Layer 7 of a small transformer language model trained on English Wikipedia (12 layers, counted from 0, width 96).
A neuron's activation on a vector x is SiLU(gate . x) times (in . x), where the dot is the dot product.

Input weights of the MLP neurons that the questions are about. A number n stands for n times 0.0055.
n14 gate: 48 -18 17 14 16 -36 36 -32 -27 58 14 -12 17 41 -21 25 20 -20 -21 29 -24 12 -39 -36 32 1 6 3 -5 21 -26 41 23 31 -34 -3 -38 47 -8 69 -25 37 -40 25 -13 -29 18 -52 -47 -56 -3 37 -87 -10 0 -17 29 22 2 74 -2 45 12 3 14 -14 -23 -13 -24 29 -59 -24 -32 36 -56 54 -11 -16 -9 21 5 -15 11 -10 4 18 40 2 39 -12 0 -2 -24 9 -4 8
n59 gate: -11 -9 -14 -9 12 -11 14 -33 11 2 -8 -28 -1 52 11 26 4 -12 24 -36 27 7 -2 0 -47 37 63 31 -24 -27 24 -3 -4 4 -7 16 24 -45 26 12 0 47 -26 -16 13 5 12 15 -23 6 -26 4 5 12 -15 26 23 28 29 -7 6 -26 -35 -6 20 -22 -10 17 21 5 28 -39 19 -9 51 -14 36 -18 2 3 14 -3 -15 -26 24 13 2 -9 -2 32 35 -5 -13 -23 5 -48
n97 gate: 9 0 7 -11 12 37 -21 13 11 -13 -28 5 45 -14 -15 17 14 36 49 26 -29 25 10 7 15 -5 9 53 13 3 86 -42 7 18 6 -33 -40 67 1 16 31 -54 12 3 15 -21 34 54 54 -5 61 41 14 -29 -68 -26 1 -15 15 2 -29 6 -40 -45 4 23 6 25 -29 -44 -8 48 35 7 5 -39 16 -10 41 -17 -4 27 -48 13 -3 32 -9 -24 72 13 11 -56 -13 -3 -25 57
n102 gate: 21 46 -12 -40 -36 16 6 58 -12 20 13 -1 14 29 13 -40 -75 -11 51 -18 62 -18 40 16 -18 -14 -14 -24 70 -58 10 -1 -17 3 -61 3 1 -15 8 8 -14 5 7 -15 1 28 -14 -15 0 27 -27 0 -2 9 -3 -13 -26 0 -28 -29 3 -33 15 -2 -34 13 -10 -33 -8 13 51 -43 10 -17 -30 -2 -9 17 8 47 39 -6 12 -11 -8 28 20 6 70 -16 15 30 -7 29 -2 -52
n269 gate: -31 -3 -17 46 1 45 -17 -36 -11 -37 29 53 -7 -29 -26 55 19 11 -8 6 -7 46 -45 -31 36 -23 28 -29 1 -12 35 11 -50 51 35 0 5 -28 -55 -28 -42 -15 9 -18 7 54 50 14 -29 -26 52 27 -22 12 -24 -22 59 37 -34 38 -6 -31 0 -13 41 -38 -3 8 36 25 47 8 44 -25 -2 -1 4 -64 -76 -6 13 -36 42 -37 16 30 0 94 9 47 -9 15 -14 44 -7 30
n325 gate: 8 -33 14 -9 -74 39 10 8 9 53 40 -33 -37 45 34 11 1 -29 -19 45 -7 7 21 -15 48 -1 -25 39 -3 29 -11 -5 21 -17 -20 -33 -45 -13 3 8 -46 -5 24 -37 85 -54 -6 -39 -21 -24 0 4 -53 20 -32 -8 20 28 16 -6 -15 -2 -28 -22 2 -22 14 -2 29 18 5 -26 23 -18 -6 -61 -25 13 -24 29 15 -1 17 40 23 6 -27 16 -65 31 33 -16 -25 -16 -31 13
n350 gate: 23 -86 -9 5 -42 36 34 3 -41 21 -39 -10 -14 13 33 31 34 -15 -30 16 -59 7 -16 16 -3 3 2 -3 39 -30 -14 -46 -6 31 3 -58 39 -21 77 28 39 -53 65 23 22 -7 43 -13 -40 -1 -47 89 -28 -15 14 -44 -19 -6 -26 5 7 12 -33 27 21 -64 10 44 -32 17 -17 -25 -9 29 19 -39 31 -53 43 -10 3 43 -22 17 28 9 45 -23 -6 15 42 25 45 -58 35 -2
n14 in: 4 8 -6 -23 -17 8 -7 47 5 6 -6 6 15 29 -34 -53 -25 -23 -1 -19 26 -40 22 27 -30 38 -16 -21 -33 -12 -49 54 6 -3 -8 -10 -4 21 -42 -31 -30 24 23 2 38 -28 -55 -25 1 -17 -13 14 37 -43 16 -10 -29 -40 -17 -67 41 -49 8 -41 -14 -16 10 22 2 -36 13 21 -20 -12 -32 41 7 1 62 1 42 -14 15 -20 5 -24 -58 21 53 42 -21 -19 19 38 -10 -3
n59 in: -17 6 22 -18 -7 13 8 -35 -48 20 -21 13 -9 -27 -16 -43 -12 17 -23 12 19 30 5 -34 14 20 -15 -27 21 51 -28 -9 17 5 45 -50 7 2 36 7 59 -3 -13 -47 -54 55 -9 5 -50 2 49 18 -17 -40 22 38 5 33 23 -12 -7 -27 54 4 -48 4 40 8 45 -7 -28 -6 4 0 -8 -10 -25 -38 -12 0 -27 0 35 -9 -14 16 -13 -16 21 27 -3 -27 -35 0 -5 36
n97 in: -24 9 -60 50 -19 -9 73 -64 -7 29 -33 -75 -12 -23 -10 -5 14 41 -10 -44 -25 24 26 16 -23 -8 47 30 -18 5 -28 19 14 -14 -19 2 -38 -10 -27 21 -6 14 6 8 4 12 73 37 15 -39 29 -11 -7 53 48 -1 1 -6 -29 -25 -10 -28 37 21 -18 28 22 2 -21 9 -18 -8 22 10 18 61 20 -67 1 64 8 -14 -12 -3 -3 56 16 -18 -12 -78 -39 -5 -26 -35 -11 24
n102 in: 47 -19 -10 12 19 34 8 -11 12 21 31 5 0 -9 17 7 5 -21 51 -11 -15 -32 -9 16 8 -24 -10 -44 -16 -18 -7 -31 8 8 18 -3 -14 21 20 23 -20 -7 -34 -6 17 -14 47 -33 -17 23 -34 15 39 -19 -52 27 22 7 -45 43 14 -7 -34 -10 -13 17 42 25 -4 -47 33 -1 20 -23 -1 45 30 25 -8 20 -26 48 -30 1 -5 -1 6 -13 -39 -8 -28 -5 -29 60 -44 -7
n269 in: -36 -38 -7 64 -47 -28 40 -19 71 -5 -42 -40 -14 5 -41 24 -1 27 -9 -7 -27 14 30 -24 20 -48 -47 -20 31 -30 -52 -33 -59 6 -2 -6 -18 5 -1 17 36 32 4 -21 36 -25 21 42 10 -20 4 23 13 -4 -15 3 -18 29 -24 18 -13 3 -36 -20 48 -32 10 -34 -38 11 -34 -27 -21 69 48 -4 22 -34 16 13 -47 12 -2 12 -32 -14 -11 -38 5 -33 12 -44 -22 33 -37 25
n325 in: 47 35 -37 27 -1 1 42 55 -28 1 85 9 -6 19 -13 47 12 -33 18 53 -4 12 21 -22 14 -14 -9 33 76 -3 29 65 25 13 14 -39 21 -1 25 15 -7 2 10 -41 1 29 -18 -42 -6 13 40 -13 -64 20 23 -9 49 -3 -18 -26 42 26 9 15 -8 4 -25 -7 5 -16 9 20 47 -24 13 49 18 -11 9 2 20 -18 10 -32 45 -9 -12 17 10 10 17 -47 9 -12 -18 2
n350 in: -43 31 28 1 39 27 20 85 60 -3 18 7 -10 -7 4 24 50 -32 -6 5 -8 15 2 -28 30 13 -50 -9 -12 5 -9 7 15 -43 14 -45 -6 10 -16 13 48 -24 15 38 4 13 -24 31 -13 16 -29 26 28 38 2 47 -17 -1 -22 -19 -4 62 -16 27 34 15 -27 -43 -27 10 24 66 40 8 -72 -42 24 -14 -24 -19 28 -24 34 -28 2 -10 2 22 14 29 53 -10 10 -26 -37 -37

Each question shows a token from some text and the vector x that enters the MLP there. A number n stands for n times 0.034.

" Nor": -34 -15 23 -11 4 -1 -11 3 -11 4 24 -37 -9 10 -29 -5 36 2 -13 -29 12 3 -11 4 -8 -24 34 8 9 9 39 33 -32 7 13 32 -18 16 11 -8 -2 16 -11 -17 -28 -5 -4 7 13 -4 -5 6 12 -41 12 8 -16 23 26 -25 -8 10 -24 0 -28 31 -26 -13 -7 9 -30 14 -11 -16 -11 -9 -14 -11 -9 -25 -10 2 -15 4 14 -16 10 -17 -16 -31 -2 -1 17 -4 6 -7
Which three neurons fire most, strongest first? n102, n325, n350

"g": -26 -4 3 7 -11 -3 17 -11 8 13 7 -10 -5 -25 8 -13 29 16 -16 -18 29 -26 12 14 9 -16 64 -3 14 -30 -6 -15 -13 40 12 -17 12 3 3 -10 -17 18 2 -14 -16 1 -28 -17 43 -42 -24 21 1 -2 21 15 10 -6 25 5 -27 10 -3 13 9 -2 10 6 -28 -15 -19 24 15 -4 -4 19 14 -23 2 -33 -2 -30 -22 -8 6 -6 -3 4 -12 -11 9 12 -17 1 -10 4
The neuron with the highest activation: n269

"se": 8 9 19 7 30 19 -40 21 -7 0 12 -4 -23 -29 8 20 3 -10 44 -18 8 3 11 19 -4 -12 33 -38 0 -24 -5 15 15 28 -9 11 3 -1 -8 -10 -24 -15 -19 -6 33 2 -26 2 -29 1 -4 -23 16 -33 -20 15 -17 -2 15 13 15 9 34 17 5 7 15 -18 -12 4 -7 -1 -9 -12 -1 3 3 16 8 -4 -36 8 4 18 25 -25 12 -11 1 -30 26 26 -5 28 -27 -18
The neuron with the highest activation: n102

" B": -29 -14 -13 19 30 18 -6 1 1 3 11 0 -13 -10 -15 -3 -9 -8 -3 3 24 -17 21 -17 -22 -12 38 -11 37 27 -16 4 2 -4 -16 27 0 9 21 -10 -6 12 -10 5 17 -13 -2 0 6 36 1 -9 21 -39 7 24 -18 7 -16 -33 8 27 3 -6 -32 8 4 -2 -3 18 -20 -1 -17 -14 0 -39 -31 -16 -9 -35 -40 -9 -32 3 23 18 -1 -6 -26 -7 16 11 11 16 -17 -33
Which neuron fires most, and how strongly? n97, at about 0.22

" with": 5 -4 -4 4 -8 -15 7 41 12 36 12 5 14 11 -18 -18 9 12 -24 24 -2 -37 7 -14 -11 -38 54 -9 -25 -12 1 30 -18 -5 6 0 -14 -11 17 -4 -18 22 -4 -10 0 3 -30 -18 10 -1 16 11 -16 -39 6 -6 -11 9 10 12 -1 8 7 9 13 -6 29 11 -3 23 27 18 -16 22 9 2 19 -7 -1 -13 -14 12 9 -8 6 -6 14 -13 -16 -7 26 -22 -5 6 -32 -13
The neuron with the highest activation: n14

" town": -8 13 16 4 3 -22 -2 -15 26 31 8 5 -15 3 -15 -1 11 -1 -6 -32 -4 2 6 9 7 -5 76 10 21 1 -14 40 -24 -5 8 3 -6 -6 15 5 -29 8 4 -20 -14 -22 10 -19 -14 14 40 11 3 -23 -12 5 -7 13 14 -9 -7 5 2 13 -37 7 -6 14 -10 2 -12 14 3 -12 -7 -1 1 -8 28 -16 -17 -17 -29 38 8 8 1 -18 -8 -19 6 -28 -16 -4 -28 11
Which three neurons fire most, strongest first? n97, n350, n59

"bor": -15 -21 26 25 -25 6 5 9 -6 -2 21 -24 18 -26 -19 -24 17 5 -31 0 32 7 15 13 2 -10 43 8 18 -18 -6 21 -15 47 -16 5 -5 16 25 -31 15 18 -43 -6 -34 4 -11 13 4 4 -2 2 22 -32 1 -1 -16 -11 19 15 2 -17 21 25 -6 0 -7 -11 -24 0 -20 32 4 -5 37 -4 23 -28 -13 -7 -3 -8 2 -2 15 -6 6 0 15 9 16 12 -24 -1 7 -12
Which two neurons fire most, strongest first? n59, n269

"av": -23 1 -9 -3 47 -6 -40 0 10 2 5 -6 11 -30 -17 14 -19 -7 -6 10 -5 -12 27 -23 -11 -10 18 19 33 19 0 24 -17 28 23 28 4 -2 4 5 1 -17 23 16 1 7 -5 -20 16 -66 -27 0 10 -5 5 -8 -22 2 32 -11 8 -27 -2 12 0 21 2 -18 -21 -7 -1 39 -3 5 3 1 -6 3 20 -8 -7 -14 18 0 25 -18 7 11 -45 -21 -15 7 17 28 8 3
Which neuron fires most, and how strongly? n59, at about 0.27

" j": -17 -10 0 -3 26 14 -16 6 21 17 -8 -7 -11 -7 2 -9 19 -16 -19 -46 -10 -19 22 -30 -5 -1 39 -35 9 -5 20 9 -20 2 -9 26 -19 -9 2 27 -22 -22 -20 -13 5 -12 -24 -15 -20 -4 14 -24 15 -22 1 -2 0 17 -6 -4 -2 23 30 30 14 5 -5 -21 -4 -9 -24 6 -24 4 -17 -13 -31 -1 6 -17 -28 -13 -11 11 6 7 37 6 -19 -26 32 -11 25 17 -11 -50
Which neuron fires most, and how strongly? n325, at about 0.25

",": 11 -21 -4 10 13 -7 6 27 10 18 11 -5 2 -12 -27 -4 10 21 -3 -31 6 -4 -1 -5 -12 -28 84 16 -6 1 11 -6 -5 -2 15 3 -14 0 -17 -7 5 4 -18 -12 -17 -5 -25 -22 37 -16 27 2 12 -13 -15 -4 16 17 17 4 11 15 -19 5 -16 7 13 19 -7 -5 7 19 -5 11 30 -3 16 1 4 -48 3 18 -5 -9 8 1 6 -30 -20 -8 17 -30 -2 2 -21 15
Which three neurons fire most, strongest first? n97, n350, n14

" all": 14 6 9 -6 6 16 30 34 17 -3 8 0 -3 -1 -2 -13 13 -4 -14 -20 -2 6 5 -14 -4 -25 62 -11 11 6 3 18 -10 -23 21 7 -11 -27 17 5 -21 8 7 -2 5 1 -25 2 -13 -1 38 10 -20 -43 9 -16 -16 16 20 1 19 0 9 11 13 -2 18 12 -27 -6 -18 14 -13 -20 3 1 -7 -21 -13 -18 22 25 8 32 13 -25 -7 -4 -26 -19 -2 4 -14 12 -16 -2
The neuron with the highest activation: n325

"G": -5 -7 8 12 -5 18 -27 4 13 -8 18 10 24 -31 6 -14 12 -3 9 14 17 -14 4 -1 -2 -28 54 1 6 2 21 10 -12 -17 25 -6 -4 -1 -15 -2 -22 6 -15 -19 -6 4 -18 -13 -16 -19 -11 -39 9 -52 14 17 -28 8 26 -5 -18 18 30 23 -10 24 -4 -2 14 10 -4 1 -25 1 -23 -4 -7 -25 4 -25 -4 -12 -27 0 22 -8 10 0 -15 7 2 2 27 0 -34 -22
The neuron with the highest activation: n97

" D": -46 -10 4 25 11 30 15 8 -18 29 -3 -11 6 1 -23 -13 -5 -8 -19 4 -10 -3 9 -24 -8 -6 45 19 18 26 11 14 -8 4 11 29 -14 -2 18 4 0 7 -16 -2 -7 -15 -10 -13 -5 24 1 -23 18 -23 -2 8 -25 23 -1 -10 -4 30 28 -12 1 12 32 -1 2 -1 -31 8 -9 -23 -12 -5 -33 -16 -14 -52 -33 7 -32 3 -19 13 19 -19 -34 -10 21 -4 -14 13 -6 -41
The neuron with the highest activation: n350

"ed": 27 -8 -13 -9 27 11 8 27 -18 15 -1 35 -3 12 -20 -18 6 11 -38 -7 27 -35 20 22 -35 -8 10 18 -6 -9 -16 15 -4 20 0 -12 2 14 6 18 -23 22 -12 -8 0 -9 -22 -19 20 -7 20 1 -19 -33 21 19 -13 -24 35 16 -15 -1 29 -20 18 9 13 -1 -1 -19 20 -1 -23 3 5 21 3 -29 -8 -20 -31 3 0 -11 -1 -31 -24 -16 -24 -15 9 5 -20 3 -28 0
Which neuron fires most, and how strongly? n14, at about 1.2

"les": -18 6 16 -16 32 -7 2 -3 -15 -13 -11 42 -12 13 -13 -9 -5 9 -2 -29 37 -16 29 5 -15 -27 40 20 15 1 30 -17 1 29 -1 8 -10 -9 -13 28 -2 2 2 5 6 -4 -1 -21 -20 -15 -5 -2 -10 -8 -3 5 -9 37 5 -1 -24 0 21 -9 -24 -13 6 11 -18 -23 -42 12 28 -14 14 20 16 -17 0 8 -1 7 -1 12 -11 -33 7 -24 5 5 6 41 -25 -3 -36 -38
Which neuron fires most, and how strongly? n59, at about 0.54

" them": -16 -7 14 -13 36 -17 13 17 -11 -1 9 16 -14 11 12 -12 21 18 3 -38 24 9 1 -17 -12 12 63 -5 18 -4 -11 5 -10 2 37 -8 1 -2 0 2 -16 42 4 -40 14 -4 -11 -20 -7 -1 21 -5 -16 -21 -5 -9 18 18 18 -13 15 -5 -15 -2 19 8 10 -12 3 -7 2 18 -9 22 16 17 1 -19 2 5 -19 -13 -30 33 -10 -21 -5 2 -37 -36 0 -10 -20 0 -28 -30
Which two neurons fire most, strongest first? n59, n350

" K": -8 -14 -13 35 3 13 -16 -6 6 18 -1 -30 -2 -4 -7 -9 2 12 3 0 1 -5 3 -5 -6 -12 59 9 32 27 13 24 2 -11 20 16 2 -2 1 -2 -22 16 -26 -11 -5 -7 -15 2 3 -13 -22 -14 22 -37 28 25 -37 9 0 -6 10 8 -6 17 8 2 0 -5 27 9 6 8 -21 0 -8 -11 4 -31 19 -67 -30 -5 -5 6 14 -1 12 -5 -26 -6 16 -16 20 -2 -12 -29
Which neuron fires most, and how strongly? n102, at about 0.15

" from": -11 -16 1 -1 8 14 8 63 7 6 16 -2 23 4 -1 6 4 27 -34 2 -10 -4 11 3 6 -22 77 -5 4 9 7 27 -13 -7 17 13 -4 -25 7 -5 -28 8 -19 -2 7 -8 -19 -1 1 -10 15 5 -15 -26 -10 -8 -17 19 26 0 -7 8 -9 9 -8 -8 8 21 -7 6 5 -7 -15 -6 11 11 14 -11 1 -7 -6 3 0 20 16 -6 -14 -4 -1 -5 13 -18 -3 -3 -14 -17
The neuron with the highest activation: n325

" game": 16 -1 -12 -19 15 -9 -28 30 15 16 -8 6 -26 -23 12 20 21 -13 17 -44 -6 2 -5 -11 -15 -12 37 12 -1 -12 -34 8 0 1 7 28 5 -13 22 -11 -39 -9 -11 -33 16 -15 -22 -13 -7 0 15 22 -1 -12 -3 -11 -3 27 -10 16 -12 -13 8 13 -10 22 9 6 1 -20 -12 5 -16 -28 -29 15 9 15 3 -36 -26 6 -48 25 17 1 -9 -25 -24 -10 -4 8 -15 25 -37 -3
The neuron with the highest activation: n350

" as": -18 -13 -7 -7 10 1 10 42 23 12 4 9 21 -12 -8 -14 21 24 -17 12 -17 10 16 -18 5 -33 77 -4 -16 2 -15 31 -2 -10 -4 -5 -11 2 8 -18 -23 11 -2 21 5 4 -12 -3 11 -17 -6 1 -26 -12 1 -13 -7 45 7 -4 -1 2 -11 4 -7 -8 3 13 -11 3 11 25 -22 2 1 -8 -11 -8 12 -2 -12 24 -2 29 9 -4 13 -32 -7 -9 14 7 -26 9 -20 -19
Which two neurons fire most, strongest first? n97, n102

" Christ": -27 -3 -1 -8 -7 -8 1 7 -11 19 24 -13 -17 -8 -20 -2 24 12 9 -31 16 -13 -15 -5 10 -5 65 33 7 22 9 32 -1 11 51 18 -7 -1 2 9 15 3 -8 19 -24 -22 -10 -9 -12 -16 -8 4 10 -31 5 15 -17 26 26 1 9 -9 -1 27 -17 13 12 -10 11 15 -3 22 -20 6 26 -6 -11 -20 -10 -20 -20 -19 -5 16 22 -15 -6 -34 15 -19 27 18 4 -16 -18 -10
Which two neurons fire most, strongest first? n59, n102

" Gr": 9 8 14 5 5 5 -12 8 12 -23 20 -14 9 2 -8 -16 12 13 -9 11 22 8 -5 2 -39 15 44 14 -5 26 14 9 -12 12 22 15 15 -10 5 10 2 3 -30 -22 -18 -18 -24 -14 -30 -14 -10 -16 17 -50 23 18 -23 1 13 6 5 16 26 4 -4 11 3 11 33 0 -17 -17 -7 -22 6 17 5 9 17 -45 -34 -10 -17 14 16 18 10 -1 -9 -3 24 11 23 -2 -39 -20
Which neuron fires most, and how strongly? n59, at about 1.1

" gradu": -27 1 14 -5 18 9 0 7 1 8 20 36 32 -20 7 6 48 21 -4 19 7 9 8 0 -9 27 33 27 29 7 9 28 -4 15 19 12 9 -11 10 -12 -18 23 -18 -24 -19 -19 -19 -29 11 3 22 -14 5 -42 8 23 7 -6 3 4 -3 -8 47 -8 -5 3 10 8 -13 -4 14 -1 13 -17 -3 0 6 -23 -8 -22 -17 4 -1 -6 42 26 7 -20 4 -14 18 -15 -5 -1 -28 -12
The neuron with the highest activation: n59

"g.": -18 8 -16 8 -10 4 -13 26 -20 25 -1 19 14 24 11 6 14 28 8 -19 31 -10 27 15 -26 -9 74 -20 19 5 -17 15 -18 -3 6 -10 11 -9 2 6 24 27 5 3 30 -3 -19 1 15 5 -4 12 12 -8 38 10 -7 -2 27 21 -23 -15 -16 13 12 12 22 -31 -2 -11 -16 14 12 -17 9 19 3 -10 -15 5 -3 39 7 -7 11 9 -7 15 -7 3 23 -23 -14 3 -5 1
Which neuron fires most, and how strongly? n59, at about 0.43